Layer 2 of a small transformer language model trained on English Wikipedia (11 layers, counted from 0, width 96).
A neuron's activation on a vector x is SiLU(gate . x) times (in . x), where the dot is the dot product.
The model reads these tokens: " re" "p" "resent" " the" " s" "over" "e" "ign" "," " as" " of" "t" "en" " h" "ap" "p" "ens" " at" " f" "un" "eral" "s" " or" " m" "em" "or" "ial" " serv" "ic" "es"

The vector x that enters this layer's MLP at each token. A number n stands for (n - 500) times 0.0054.
0 " re": 408 519 552 521 503 217 607 592 586 643 474 312 629 697 510 637 556 524 604 534 439 489 304 453 464 678 334 459 332 609 529 445 355 546 691 453 186 320 451 298 776 619 449 416 587 395 572 488 687 454 561 631 523 787 433 688 429 603 381 550 564 666 523 491 352 580 402 522 292 525 545 609 557 798 699 487 657 508 583 575 561 589 379 588 524 640 605 155 674 359 462 283 527 457 521 663
1 "p": 291 631 563 503 411 467 420 564 488 596 531 422 522 455 792 535 587 403 708 336 539 399 528 644 747 486 576 462 364 737 593 711 386 579 601 340 299 333 593 362 419 472 560 313 752 438 482 345 667 473 652 557 653 419 389 653 690 709 489 621 513 517 718 468 484 649 457 466 334 610 541 668 509 622 395 534 660 652 457 615 565 495 612 280 584 488 548 420 763 635 606 517 499 552 661 356
2 "resent": 389 465 397 416 460 595 439 306 605 622 531 348 481 540 500 491 496 465 621 324 656 505 294 334 671 480 275 468 407 350 317 679 569 445 612 435 282 487 717 430 588 309 421 253 696 519 495 330 669 464 413 397 617 603 501 543 627 417 153 584 456 464 632 435 495 720 581 401 574 667 504 450 544 653 586 587 616 478 491 527 650 332 653 707 340 524 582 303 864 569 399 450 401 244 686 456
3 " the": 309 469 675 461 578 376 461 245 558 501 385 582 498 484 600 748 697 585 529 517 472 221 340 414 652 508 520 351 340 352 484 506 296 543 633 541 446 316 524 441 654 557 597 384 661 419 452 460 443 550 438 549 533 681 504 570 431 115 284 635 496 502 542 505 596 733 311 442 384 318 689 620 418 495 460 540 551 684 462 626 444 523 510 442 599 619 414 315 573 636 470 538 316 408 750 446
4 " s": 265 493 523 488 418 219 721 522 608 395 520 508 425 609 564 498 507 632 500 516 310 553 371 514 455 650 634 388 372 664 485 428 306 724 504 525 237 457 587 272 541 689 363 427 747 523 528 422 650 348 566 590 553 610 524 540 406 291 284 633 704 522 716 520 606 725 421 684 476 422 374 650 494 738 600 476 659 696 446 781 629 473 374 515 535 489 525 351 446 380 579 379 394 557 587 522
5 "over": 524 605 417 623 467 479 552 494 452 544 527 534 395 517 351 403 584 526 633 409 433 246 376 414 547 430 374 275 399 483 270 659 417 575 673 275 331 295 597 347 699 374 451 511 500 525 536 416 526 702 395 548 574 833 372 431 448 451 367 551 405 237 453 456 387 492 661 526 466 460 445 640 265 915 730 636 787 670 523 501 432 469 631 537 420 442 679 496 628 588 444 327 645 599 529 673
6 "e": 481 559 406 565 643 486 194 460 629 406 594 316 490 461 573 597 488 418 457 601 695 318 414 413 634 460 297 415 214 467 673 534 427 549 713 329 263 424 470 414 702 220 617 142 470 632 632 349 618 492 512 463 720 483 406 414 454 455 415 593 583 480 529 415 502 768 343 591 486 536 563 566 481 770 477 636 484 533 537 553 407 322 580 446 520 592 617 522 309 634 569 333 470 748 658 673
7 "ign": 469 389 335 567 463 446 377 194 542 495 643 282 327 416 612 632 514 368 404 418 505 462 382 636 680 631 487 642 453 306 495 581 485 708 719 297 585 528 743 334 625 343 486 300 717 550 391 434 549 368 325 550 405 736 462 411 435 626 391 666 427 475 610 423 567 823 505 611 385 507 655 605 451 678 612 636 459 627 582 531 488 458 545 573 468 420 526 246 535 611 237 515 580 509 541 614
8 ",": 354 372 469 386 395 498 380 530 598 665 239 303 482 404 525 670 547 580 450 424 461 293 174 563 661 473 260 338 453 574 366 358 240 620 637 471 546 447 431 494 602 393 458 207 621 407 514 247 699 651 379 509 283 493 463 448 459 495 506 588 531 402 501 685 663 704 388 401 608 431 303 492 337 608 497 405 658 419 503 714 497 445 605 409 561 566 583 560 717 575 438 394 540 481 698 568
9 " as": 552 448 586 402 583 316 447 548 513 448 455 369 616 269 502 569 600 642 591 471 335 354 389 658 433 673 350 480 365 556 360 418 52 560 768 339 599 426 565 301 638 492 365 406 611 473 440 473 771 423 408 586 537 586 514 614 436 427 194 651 647 386 467 560 815 555 421 522 516 528 546 405 490 542 304 440 486 685 394 656 673 364 510 375 485 524 566 436 477 375 176 447 333 570 564 469
10 " of": 405 476 543 460 539 215 455 347 722 804 424 511 481 373 483 671 404 669 546 595 508 166 590 442 595 503 385 523 428 537 491 383 102 276 673 508 390 343 343 419 398 422 446 648 449 456 440 405 801 765 504 583 446 611 573 476 559 459 353 641 479 281 543 563 580 597 563 527 602 814 469 646 392 732 529 540 593 599 534 809 397 503 729 416 427 307 514 409 488 406 474 518 335 566 484 555
11 "t": 390 449 620 487 541 511 319 335 591 644 377 632 406 436 659 518 616 662 351 426 554 309 195 505 597 583 548 412 570 591 508 523 313 687 671 474 354 476 513 375 441 215 564 457 976 569 568 288 764 305 571 574 467 518 495 472 560 525 499 434 464 401 667 467 483 480 600 685 563 730 330 627 561 549 529 550 613 596 751 547 487 445 545 478 508 610 586 244 264 762 557 385 516 627 690 473
12 "en": 484 436 404 790 690 210 249 310 464 522 503 626 496 592 461 541 445 587 490 489 470 419 442 433 548 528 376 534 243 701 658 704 549 298 661 502 603 317 427 609 445 429 592 316 608 495 487 494 466 484 485 500 317 454 504 551 588 405 379 612 385 225 652 553 500 748 605 424 718 338 586 463 577 701 637 720 651 564 611 631 370 337 649 699 571 639 628 489 324 557 491 493 421 670 631 464
13 " h": 308 315 513 546 549 429 506 434 669 512 522 486 452 558 476 722 378 489 465 370 437 385 358 533 391 469 501 421 340 586 343 441 318 681 628 500 188 425 424 296 596 588 534 502 725 399 509 570 475 314 594 649 585 694 410 415 480 631 420 596 670 634 740 445 582 623 320 713 307 502 451 621 379 620 300 471 561 661 574 679 416 525 315 636 636 548 638 183 440 588 435 395 332 518 576 390
14 "ap": 580 482 670 530 466 529 619 750 528 591 401 350 694 317 675 533 378 366 519 446 220 694 465 559 674 502 373 371 311 648 612 770 159 575 762 570 548 524 614 355 519 404 522 420 611 496 359 451 384 720 465 593 573 577 552 509 577 488 426 527 563 441 645 336 503 481 618 592 259 643 910 424 356 607 424 421 476 550 547 484 420 365 656 368 614 440 492 408 562 567 608 507 561 516 619 455
15 "p": 303 457 461 444 538 667 452 595 412 499 448 521 414 525 659 595 409 479 679 430 475 396 414 650 789 336 620 645 374 661 587 785 330 524 768 439 310 419 483 372 346 462 334 325 850 481 395 291 495 549 595 469 785 494 308 518 682 619 439 600 454 451 646 385 479 541 573 425 490 638 450 564 494 570 481 605 621 654 398 483 532 126 726 329 578 480 456 321 534 671 552 566 490 640 545 330
16 "ens": 543 382 305 604 586 388 393 525 415 435 459 609 424 467 502 398 397 624 530 493 428 399 333 378 579 378 464 589 162 527 439 616 368 315 661 475 520 680 723 308 745 411 478 461 786 621 443 403 405 422 479 490 540 481 413 403 502 317 266 510 413 363 568 458 450 739 678 448 753 408 499 520 568 481 725 400 701 590 472 489 598 325 667 570 438 666 503 354 356 734 405 327 389 546 447 469
17 " at": 449 425 616 534 286 344 633 531 800 608 445 503 786 494 562 840 587 480 636 679 501 362 402 427 472 606 439 350 640 622 370 531 129 346 865 428 554 426 488 313 563 297 303 633 754 586 406 345 639 493 517 504 558 758 599 527 476 445 374 648 459 495 552 556 630 629 491 604 571 631 398 512 462 624 519 517 596 621 427 549 397 681 519 534 452 558 524 241 618 381 421 485 413 551 682 438
18 " f": 315 407 644 548 595 471 673 391 621 552 479 494 498 791 612 624 476 516 427 390 287 348 391 497 563 580 560 333 463 583 356 614 187 449 787 410 385 537 581 380 546 585 506 455 619 486 716 391 653 451 406 697 501 675 735 465 505 554 414 562 724 437 704 513 419 665 417 507 286 562 567 692 524 782 409 461 599 594 520 696 397 442 324 570 767 642 712 296 456 646 583 389 553 480 519 552
19 "un": 426 472 396 488 574 150 428 705 561 452 430 594 766 564 540 630 610 598 385 505 365 523 508 492 732 399 457 501 410 575 591 754 451 374 650 609 406 513 585 478 842 598 761 434 595 683 424 564 382 506 697 469 532 563 361 642 577 515 561 649 483 133 414 355 367 676 720 373 557 460 448 408 372 731 597 534 755 475 436 527 546 316 645 614 673 564 514 383 765 479 536 552 531 466 516 693
20 "eral": 505 469 451 519 676 488 605 313 497 733 549 237 383 523 589 535 487 527 664 533 356 479 337 429 420 513 482 557 420 340 242 522 613 569 743 290 274 430 434 509 462 501 375 404 768 464 544 358 786 364 350 664 385 800 586 467 545 526 258 731 452 407 519 399 464 666 613 506 472 415 618 673 428 664 636 716 631 618 656 622 460 407 547 523 490 181 479 373 695 581 291 342 583 399 657 571
21 "s": 648 217 498 546 584 259 442 472 679 505 543 566 433 499 649 390 495 525 498 535 260 475 396 400 526 484 424 321 237 616 668 601 252 586 653 440 290 570 647 253 594 245 554 257 733 573 486 236 670 348 544 706 485 502 451 447 504 404 397 681 665 369 613 493 557 735 518 557 662 365 441 512 489 523 702 395 511 721 502 640 531 514 647 407 480 534 371 488 528 638 522 425 442 676 624 574
22 " or": 410 243 504 508 528 341 538 375 670 618 423 484 528 416 343 526 388 430 621 680 517 321 572 370 284 489 571 428 443 581 465 549 272 525 844 418 440 403 394 389 753 443 599 331 559 491 610 534 716 412 646 618 413 828 291 494 430 609 230 586 510 665 595 647 532 698 379 673 495 364 490 635 504 680 356 514 668 604 549 618 474 673 724 549 481 606 717 337 551 460 435 407 384 767 433 559
23 " m": 257 590 493 481 582 444 685 342 619 507 416 512 484 436 600 515 516 546 515 273 498 326 320 379 402 468 533 453 367 494 200 482 279 565 667 604 373 430 606 439 583 613 421 422 650 467 619 331 718 486 470 698 571 601 312 517 352 559 352 655 717 488 866 439 544 518 604 495 390 558 487 642 517 815 697 476 703 755 514 627 556 401 334 603 574 492 564 527 471 668 415 490 342 454 564 418
24 "em": 439 438 532 574 552 413 627 519 522 357 687 537 574 112 556 645 395 616 492 585 582 468 491 519 681 480 386 493 314 701 397 708 419 677 499 570 597 390 541 251 540 631 502 283 612 584 837 570 554 481 468 510 707 553 362 484 599 189 348 416 656 280 512 315 490 486 639 558 424 484 568 539 646 746 622 566 653 535 434 580 452 489 525 560 661 517 700 490 586 728 436 589 578 384 501 524
25 "or": 547 431 334 664 622 565 533 369 323 437 435 437 348 315 493 591 285 573 336 611 536 328 397 244 581 421 315 361 515 444 531 622 539 537 816 353 440 636 124 435 550 313 342 461 686 701 456 394 364 508 635 676 679 470 549 472 457 446 234 505 428 462 594 404 455 522 679 440 398 518 487 516 489 698 400 610 608 671 612 615 379 618 730 550 577 417 467 441 657 560 507 492 458 343 454 693
26 "ial": 525 298 556 498 551 434 416 312 462 754 441 306 309 351 723 438 448 548 535 416 354 544 457 624 487 372 434 525 364 302 471 565 633 605 740 240 521 551 298 417 427 579 352 276 809 475 544 436 641 383 385 618 525 666 409 364 455 588 286 685 404 668 582 407 558 754 372 643 526 510 469 520 536 729 475 615 658 573 579 634 306 512 580 484 462 218 504 375 458 613 309 394 531 457 688 465
27 " serv": 336 524 292 541 383 435 539 490 588 680 641 386 539 523 589 486 701 644 534 399 646 407 464 576 557 496 381 184 434 526 366 737 401 595 675 331 579 382 547 413 667 618 461 424 689 644 549 374 731 547 440 558 566 723 370 527 513 462 312 526 584 483 721 538 504 654 566 575 530 420 440 560 596 754 742 654 599 716 391 630 392 475 610 719 462 508 735 371 781 545 384 307 487 323 386 504
28 "ic": 572 311 528 464 544 425 457 280 467 504 498 433 456 461 689 735 335 544 497 367 405 374 437 451 535 507 586 396 476 584 397 450 295 419 533 437 659 582 629 500 576 354 664 294 766 740 505 405 747 445 510 561 458 696 653 612 550 692 457 593 399 524 567 433 506 642 440 570 440 694 741 540 398 789 218 626 461 691 634 727 432 348 612 298 460 587 388 489 489 551 275 582 419 299 590 670
29 "es": 606 307 407 611 580 351 340 521 560 430 490 473 523 498 582 609 328 455 405 494 279 447 297 449 501 577 259 313 271 702 597 573 286 575 667 553 222 474 520 370 361 322 531 207 584 524 496 350 608 469 494 723 435 447 559 396 333 396 396 529 706 476 549 416 492 685 435 469 731 501 598 503 465 624 730 489 499 854 516 510 403 343 769 314 588 475 425 596 557 608 361 497 368 527 494 577

Each question shows the input weights of one neuron of the MLP. A number n stands for (n - 500) times 0.0033.

n249 gate: 609 546 688 571 669 635 637 713 530 372 308 455 593 491 459 544 448 538 376 500 774 624 497 614 293 590 541 469 434 464 597 327 503 525 469 360 590 589 472 497 497 522 428 467 591 494 420 369 497 525 576 491 453 475 662 736 574 521 584 439 370 500 488 587 620 559 503 533 461 454 561 386 512 506 553 444 661 549 373 430 385 482 601 599 316 532 466 669 655 514 720 613 417 328 542 581
n249 in: 500 523 433 538 557 526 631 511 483 585 463 548 640 500 407 387 540 544 459 381 579 491 562 599 520 346 447 535 565 540 452 466 531 433 459 262 359 514 488 374 465 485 475 588 450 539 422 360 377 338 506 549 249 431 566 762 394 503 494 503 392 469 630 480 699 454 480 503 410 392 503 576 640 399 625 515 528 627 623 459 350 357 578 177 367 452 425 491 587 495 545 531 506 450 628 461
Its two highest activations, in order, are on tokens 24 "em", 25 "or"

n126 gate: 434 511 459 586 377 468 550 466 464 573 424 626 597 461 543 482 429 536 492 664 437 594 505 687 723 572 602 540 422 497 521 413 375 481 397 492 487 479 441 373 583 422 420 643 462 521 521 629 404 684 429 476 444 495 444 550 680 711 500 500 406 549 503 594 551 497 618 451 575 492 395 463 537 464 258 335 528 415 536 386 563 503 418 511 492 342 673 529 457 527 500 451 536 375 542 497
n126 in: 495 597 558 310 701 446 591 519 468 365 519 341 519 566 325 541 401 451 658 579 442 360 570 360 545 383 451 535 389 434 543 618 437 316 445 516 576 371 592 551 535 476 516 439 495 468 430 447 516 519 497 605 505 481 371 535 638 580 379 433 625 482 444 525 538 505 596 555 471 503 364 481 508 455 430 418 442 651 497 526 714 583 387 353 588 604 559 561 549 632 545 597 565 555 335 476
Which token does this neuron like most? 26 "ial"

n204 gate: 357 537 578 431 415 563 369 594 435 526 665 525 555 559 448 623 457 492 509 364 362 697 446 525 597 538 738 615 472 401 594 429 466 675 562 386 531 641 332 494 396 514 447 520 403 592 448 543 433 494 432 583 727 583 552 578 494 431 671 526 610 348 367 480 488 512 526 522 475 590 395 576 463 423 531 518 642 448 640 516 585 563 422 596 424 494 301 500 468 457 593 567 362 494 268 581
n204 in: 519 291 500 562 475 478 331 556 371 420 489 721 420 348 484 393 575 290 548 439 511 453 602 398 436 523 387 295 602 506 489 469 401 531 500 411 516 593 387 408 463 573 645 486 354 544 396 622 522 649 392 570 429 646 405 464 408 543 347 626 431 426 590 384 649 424 436 430 497 415 483 572 506 607 497 523 432 623 419 532 478 369 562 398 428 614 489 552 440 373 415 579 465 431 406 426
Which token does this neuron like most? 11 "t"

n38 gate: 485 403 739 484 412 521 539 400 523 602 510 409 551 427 392 286 400 525 409 446 402 588 635 531 531 556 536 407 435 466 594 584 415 626 626 445 381 463 513 532 545 529 467 495 443 358 492 516 328 447 589 484 548 542 432 421 424 541 492 413 248 657 490 604 598 556 536 543 338 465 508 583 531 361 554 524 526 360 637 432 528 581 611 545 487 445 503 370 540 461 503 610 518 535 432 636
n38 in: 695 436 612 349 524 500 590 303 579 544 463 508 497 561 579 592 455 459 530 497 537 556 592 616 444 589 441 462 550 534 598 481 521 451 508 612 675 524 584 385 454 400 411 439 596 513 645 513 385 575 540 532 549 495 390 417 353 492 390 361 347 461 533 568 411 551 376 544 385 495 574 497 657 500 451 484 383 548 444 628 553 593 817 478 468 503 554 603 438 490 652 409 580 473 566 482
Which token does this neuron like most? 22 " or"

n67 gate: 504 533 513 594 467 582 529 509 536 558 497 524 453 489 464 492 512 464 565 583 474 547 511 504 556 567 507 468 453 415 476 451 415 605 421 471 503 545 484 587 484 576 537 600 528 453 481 503 558 516 452 538 451 449 484 573 563 418 514 535 466 447 532 507 434 537 575 521 500 612 491 507 527 492 434 547 568 462 551 519 490 494 555 523 504 442 576 449 506 551 531 465 539 562 523 477
n67 in: 544 411 478 464 583 401 526 483 381 556 511 555 475 521 431 422 450 544 494 491 565 452 517 517 453 475 555 520 561 600 549 576 545 466 517 512 500 434 517 463 472 432 529 492 534 481 503 486 534 520 550 552 522 580 431 474 469 531 482 478 411 530 481 505 580 341 476 451 548 537 485 580 595 537 467 451 475 558 479 485 538 524 461 433 533 489 443 477 547 449 542 475 534 456 594 463
Its two highest activations, in order, are on tokens 11 "t", 10 " of"

n231 gate: 568 433 506 416 492 547 353 512 528 450 575 554 401 462 465 403 522 543 418 478 504 561 685 512 526 543 486 547 373 325 564 496 364 510 587 496 586 433 364 471 504 510 426 472 500 536 471 611 512 559 603 527 457 531 492 557 470 506 478 473 428 394 552 535 504 398 413 504 498 451 419 460 417 502 468 490 433 429 472 570 488 524 488 471 470 517 480 596 380 515 488 593 573 362 639 518
n231 in: 518 423 626 554 495 545 442 451 509 421 521 447 505 333 520 417 605 441 455 468 535 515 618 500 426 476 473 658 426 458 481 416 521 507 608 467 539 469 592 523 387 602 479 500 689 594 432 616 562 505 753 559 507 465 533 662 448 574 541 575 505 427 498 362 526 396 396 398 397 557 470 528 542 425 514 426 527 392 454 574 385 603 469 512 502 368 512 530 443 398 470 614 396 440 558 523
Its two highest activations, in order, are on tokens 26 "ial", 9 " as"

n69 gate: 512 511 554 440 514 480 459 441 454 470 496 441 499 426 527 595 542 514 476 451 517 482 607 507 451 527 489 409 486 483 480 528 469 477 499 506 532 537 540 472 578 557 536 471 513 485 403 496 515 433 562 412 500 418 465 513 486 443 512 486 413 474 511 447 452 581 518 511 497 407 522 487 562 494 489 519 494 517 488 440 545 538 459 539 482 398 516 556 524 482 543 457 582 557 380 459
n69 in: 475 467 520 471 490 512 547 443 523 453 483 462 534 432 496 526 536 521 434 453 492 434 575 480 453 528 556 457 480 509 504 533 494 518 410 380 451 475 533 445 507 551 570 494 515 541 471 476 499 425 531 481 545 454 442 484 469 474 510 507 499 432 541 408 474 615 517 529 528 416 504 538 522 491 531 553 490 470 469 388 477 536 393 501 470 426 486 543 611 528 534 464 521 609 416 492
On which three tokens does it fire most, strongest first? 19 "un", 27 " serv", 24 "em"

n284 gate: 737 459 613 617 549 598 540 456 340 407 559 556 303 426 270 533 288 518 592 617 592 598 421 500 559 668 609 443 491 608 438 575 500 439 257 403 561 321 491 531 563 532 521 315 430 497 535 450 616 396 516 528 440 582 538 613 506 383 607 437 460 589 660 433 569 610 673 455 460 497 689 629 678 568 539 625 412 234 393 608 632 603 506 456 404 471 456 500 471 451 605 445 437 442 651 454
n284 in: 378 534 449 544 527 512 365 528 689 639 601 415 541 305 530 488 469 571 600 345 485 448 483 515 586 381 590 749 610 711 531 540 682 431 377 531 455 323 453 534 441 522 642 515 649 536 621 635 431 509 482 577 290 481 460 559 287 765 339 497 488 518 313 349 739 435 417 332 585 528 574 555 546 599 593 459 467 565 529 527 430 515 512 566 607 542 475 399 415 652 546 479 423 481 500 515
On which token does it fire most, and how strongly? 12 "en", at about 7.2

n269 gate: 307 440 497 554 609 530 574 375 532 512 697 494 460 636 509 463 557 633 549 597 453 719 573 382 420 700 462 639 698 387 491 291 509 472 454 431 476 488 782 584 581 406 344 680 417 444 443 592 424 491 500 380 418 566 566 518 512 480 518 620 601 430 492 500 482 536 363 445 562 397 426 491 437 301 378 629 529 554 537 440 379 327 488 570 547 299 575 556 591 447 547 588 402 620 571 643
n269 in: 523 583 530 571 528 518 608 565 561 628 560 544 428 441 398 500 658 397 355 300 482 633 519 380 691 542 422 508 652 497 348 500 500 649 662 624 635 563 529 354 427 605 457 526 500 378 497 544 561 534 591 570 487 422 477 557 523 593 474 578 426 520 409 360 416 508 531 492 469 611 621 451 464 557 432 569 500 362 649 565 513 484 325 471 564 437 505 366 508 401 426 622 495 412 454 444
On which token does it fire most, and how strongly? 20 "eral", at about 2.6

n281 gate: 404 496 525 533 496 456 496 440 593 573 533 472 575 493 486 470 485 504 389 501 454 511 555 453 573 436 480 428 493 399 444 515 538 537 509 601 584 587 556 440 438 520 487 546 476 556 512 537 500 560 543 542 468 526 497 590 555 572 477 635 521 490 475 497 503 538 439 490 481 436 509 525 545 408 483 566 538 476 567 489 512 510 526 527 484 477 440 445 512 465 482 561 442 520 414 529
n281 in: 460 524 458 564 384 615 464 475 484 450 480 469 497 467 435 495 427 643 534 525 520 536 479 466 516 540 529 404 533 536 495 451 526 494 466 448 503 436 534 483 513 567 453 481 459 477 514 489 517 468 533 540 482 573 517 541 558 485 495 581 602 373 515 437 549 572 509 534 480 433 516 374 573 459 469 565 474 481 513 482 545 579 576 407 520 585 527 500 618 518 489 540 495 450 489 571
Its two highest activations, in order, are on tokens 27 " serv", 19 "un"

n52 gate: 531 706 578 503 605 597 433 442 595 516 407 325 398 475 583 645 391 491 480 440 560 607 572 573 510 432 714 529 529 595 264 417 655 533 424 442 484 322 389 655 506 601 516 633 530 604 630 350 381 652 426 510 559 484 439 484 618 543 383 490 548 497 293 529 694 409 350 438 585 562 557 573 538 396 425 441 444 407 674 534 370 580 594 484 773 564 264 602 405 461 699 368 488 678 576 397
n52 in: 557 362 450 415 510 399 291 436 442 534 276 594 338 475 498 547 451 532 438 381 646 479 430 503 454 630 443 531 523 429 429 508 601 516 463 334 475 536 422 541 557 375 545 424 395 578 479 406 470 405 373 459 586 461 554 449 408 515 485 580 604 364 558 440 315 417 436 450 555 479 515 513 646 537 632 497 635 605 447 557 674 515 485 560 389 497 394 376 401 471 439 577 525 405 515 530
Which token does this neuron like most? 14 "ap"

n360 gate: 411 492 513 569 495 447 482 411 500 443 626 490 387 432 401 497 487 436 401 458 412 704 527 539 455 569 436 492 503 508 490 497 573 667 605 555 596 587 503 389 391 671 518 518 535 373 463 602 495 572 526 458 596 452 511 731 487 480 547 497 398 580 403 449 500 452 437 433 596 457 406 643 461 500 492 567 487 537 324 551 518 331 511 372 317 489 346 437 554 490 383 688 581 722 479 307
n360 in: 448 406 508 503 413 511 764 366 553 371 604 428 443 442 449 487 551 466 457 505 431 643 666 532 447 516 396 403 513 442 346 511 579 555 571 569 476 449 389 521 430 701 471 545 519 382 384 700 552 454 327 527 603 476 427 610 513 546 400 468 481 539 394 497 511 449 463 336 566 527 569 474 513 469 542 500 471 457 383 639 479 406 689 315 450 688 370 497 508 458 442 592 557 629 596 456
Which token does this neuron like most? 9 " as"

n288 gate: 558 448 503 454 514 566 514 543 398 626 369 526 430 463 181 409 569 514 485 534 582 416 457 421 540 433 566 566 492 625 409 628 587 356 494 420 306 529 393 468 451 491 573 698 342 525 477 446 304 627 543 543 366 546 483 488 453 599 469 540 537 562 261 582 586 636 526 531 382 459 520 517 311 375 642 415 573 511 569 475 503 569 497 337 347 656 538 370 506 495 576 408 561 515 449 341
n288 in: 515 573 330 519 476 472 540 482 506 732 527 594 640 564 465 424 365 506 503 775 578 360 572 425 485 407 544 540 591 533 306 384 410 563 412 540 590 540 556 445 620 543 347 443 538 590 380 512 632 457 494 506 656 645 561 645 470 347 533 549 594 596 674 341 583 525 558 637 551 506 439 316 439 497 378 509 357 377 427 300 500 616 374 531 657 343 395 364 662 622 419 533 479 579 527 628
Its two highest activations, in order, are on tokens 22 " or", 12 "en"

n369 gate: 470 627 517 555 535 429 531 465 492 568 537 471 620 572 472 569 420 566 512 548 408 667 635 421 510 613 511 675 531 506 388 424 515 372 486 453 523 504 528 531 557 518 400 421 564 567 565 446 511 571 354 512 532 496 435 575 532 487 525 484 529 464 554 611 535 565 422 379 579 466 550 510 455 522 496 432 475 445 514 496 481 457 492 397 508 508 400 560 581 504 504 466 525 578 552 443
n369 in: 534 385 510 379 461 540 567 502 614 463 381 435 433 437 498 513 556 368 409 408 571 432 457 627 482 474 431 410 461 486 666 577 465 618 524 433 555 512 554 480 464 369 574 443 443 385 502 449 463 440 492 500 500 438 552 454 560 471 514 556 510 502 459 377 516 287 536 533 416 550 543 451 476 514 477 531 422 564 510 500 471 484 478 589 451 517 526 394 391 530 457 479 483 463 474 529
Which token does this neuron like most? 9 " as"

n162 gate: 482 590 532 481 533 439 517 573 510 493 446 598 454 435 437 492 550 492 523 527 562 645 518 480 555 435 523 416 466 418 440 371 476 475 622 540 488 526 442 509 458 414 573 553 592 430 524 467 561 484 502 491 525 500 371 544 515 376 614 444 531 456 446 514 507 449 474 535 441 614 515 440 538 468 409 477 459 537 402 473 399 469 559 461 509 527 600 479 484 523 495 490 440 480 442 446
n162 in: 542 457 543 540 435 447 438 490 560 488 432 521 472 560 511 591 459 498 487 476 473 577 434 558 502 465 502 533 563 550 528 550 580 425 647 541 627 470 449 443 528 497 550 431 517 551 342 563 378 498 498 623 530 541 454 482 486 476 577 566 542 561 548 493 559 465 503 456 551 527 433 453 445 519 544 590 459 515 570 505 518 515 523 498 466 479 424 508 538 564 550 510 532 532 578 473
On which three tokens does it fire most, strongest first? 14 "ap", 17 " at", 15 "p"

n262 gate: 662 416 391 560 573 445 597 465 521 497 652 551 273 478 378 370 394 461 530 516 712 350 439 647 422 555 624 563 548 476 433 478 583 578 486 562 444 508 500 495 678 500 535 457 536 468 385 530 420 615 497 620 384 557 721 530 645 432 583 544 508 551 598 481 601 368 414 431 633 497 441 556 522 514 437 695 513 437 508 547 500 419 429 470 371 452 618 607 406 561 396 351 461 467 597 606
n262 in: 356 451 610 523 574 561 348 546 338 562 629 449 456 546 475 475 451 475 596 557 466 389 624 494 294 404 520 445 491 600 529 477 287 450 556 543 514 480 553 361 256 532 381 432 388 427 471 684 446 532 520 535 526 367 347 300 606 494 432 512 395 610 402 409 587 483 406 472 497 778 594 486 339 617 461 314 368 529 497 616 392 581 483 532 640 615 578 506 427 444 494 500 494 618 480 537
On which token does it fire most, and how strongly? 13 " h", at about 1.9

n330 gate: 649 548 466 475 416 515 438 482 638 487 378 592 556 470 517 375 305 447 536 532 354 382 446 537 547 500 529 455 495 604 450 315 507 485 603 682 402 394 546 503 540 429 490 549 603 586 404 485 542 591 410 342 520 550 445 402 507 635 613 558 478 493 455 510 467 399 396 648 429 416 572 535 605 586 456 528 441 354 448 370 411 605 553 513 512 576 460 448 373 430 475 520 386 575 403 388
n330 in: 397 657 607 440 436 678 508 475 301 445 411 397 417 392 573 465 393 381 545 528 392 614 484 412 550 384 511 667 506 425 656 536 492 460 623 581 486 342 372 475 542 401 484 647 503 527 494 550 604 573 441 508 571 556 610 362 340 476 285 517 514 525 508 543 466 571 481 636 434 528 453 550 424 433 620 555 358 562 538 586 680 539 475 369 445 550 568 361 483 542 610 577 649 526 281 601
Its two highest activations, in order, are on tokens 14 "ap", 22 " or"

n202 gate: 555 410 449 630 523 591 519 464 481 565 508 462 490 390 533 537 421 528 494 595 627 504 561 474 582 593 483 481 477 576 447 391 487 423 480 611 547 467 582 427 545 611 434 502 522 470 527 555 423 440 502 488 543 475 481 589 480 480 366 440 447 378 565 473 421 500 456 437 572 580 494 578 487 396 455 474 494 471 508 419 595 462 413 479 532 430 384 534 615 443 581 485 530 421 532 596
n202 in: 404 553 554 429 467 442 485 483 494 533 565 536 563 655 358 557 502 480 564 487 469 551 565 540 458 393 473 453 406 496 487 601 527 444 465 394 406 587 498 426 451 470 733 435 576 481 524 348 552 489 508 596 328 504 496 511 549 502 639 517 506 523 490 466 483 509 571 525 498 517 561 419 688 419 556 563 475 589 418 510 450 551 570 584 538 618 581 479 481 532 415 585 492 546 578 521
Which token does this neuron like most? 2 "resent"

n42 gate: 432 593 431 580 417 582 689 370 583 650 573 435 503 594 333 383 505 505 403 624 438 545 503 304 408 301 474 530 495 589 568 514 471 578 469 481 417 522 566 470 541 547 393 562 414 473 637 457 465 585 424 415 456 366 535 470 384 453 382 445 425 583 461 400 516 451 373 460 585 652 373 358 546 384 452 494 415 601 636 552 436 552 530 470 562 343 503 519 661 533 580 659 524 654 559 694
n42 in: 472 547 442 560 652 625 594 544 582 676 562 198 461 626 384 384 541 503 464 605 410 509 400 360 447 455 543 700 535 474 529 582 515 536 479 512 561 461 575 426 622 467 416 497 491 480 709 435 324 601 509 512 428 500 559 607 428 335 512 571 474 515 377 497 470 249 471 609 558 500 435 523 565 451 460 470 558 565 398 472 602 465 670 731 591 413 616 541 512 569 535 806 509 634 559 613
On which token does it fire most, and how strongly? 25 "or", at about 1

n245 gate: 418 459 603 627 445 541 459 427 341 431 593 564 405 613 447 604 491 401 473 607 471 320 555 399 459 539 443 468 462 526 462 526 543 641 455 555 770 532 506 529 550 547 494 647 341 552 426 599 411 656 488 441 646 426 632 421 474 398 440 338 329 402 558 488 630 373 404 418 480 372 494 532 593 427 181 590 586 711 457 475 376 547 577 488 442 549 394 379 560 554 540 640 390 596 477 586
n245 in: 488 457 545 547 515 391 457 441 430 494 528 579 601 534 414 562 515 693 513 415 476 461 656 476 374 635 464 400 479 454 626 472 543 759 288 660 673 562 588 429 600 735 470 576 307 554 531 485 530 568 408 534 544 416 419 587 554 548 418 512 314 358 617 566 581 625 570 362 455 403 580 369 583 404 239 421 512 581 352 577 360 522 559 478 259 455 544 405 475 509 646 527 399 338 531 334
On which token does it fire most, and how strongly? 3 " the", at about 8.2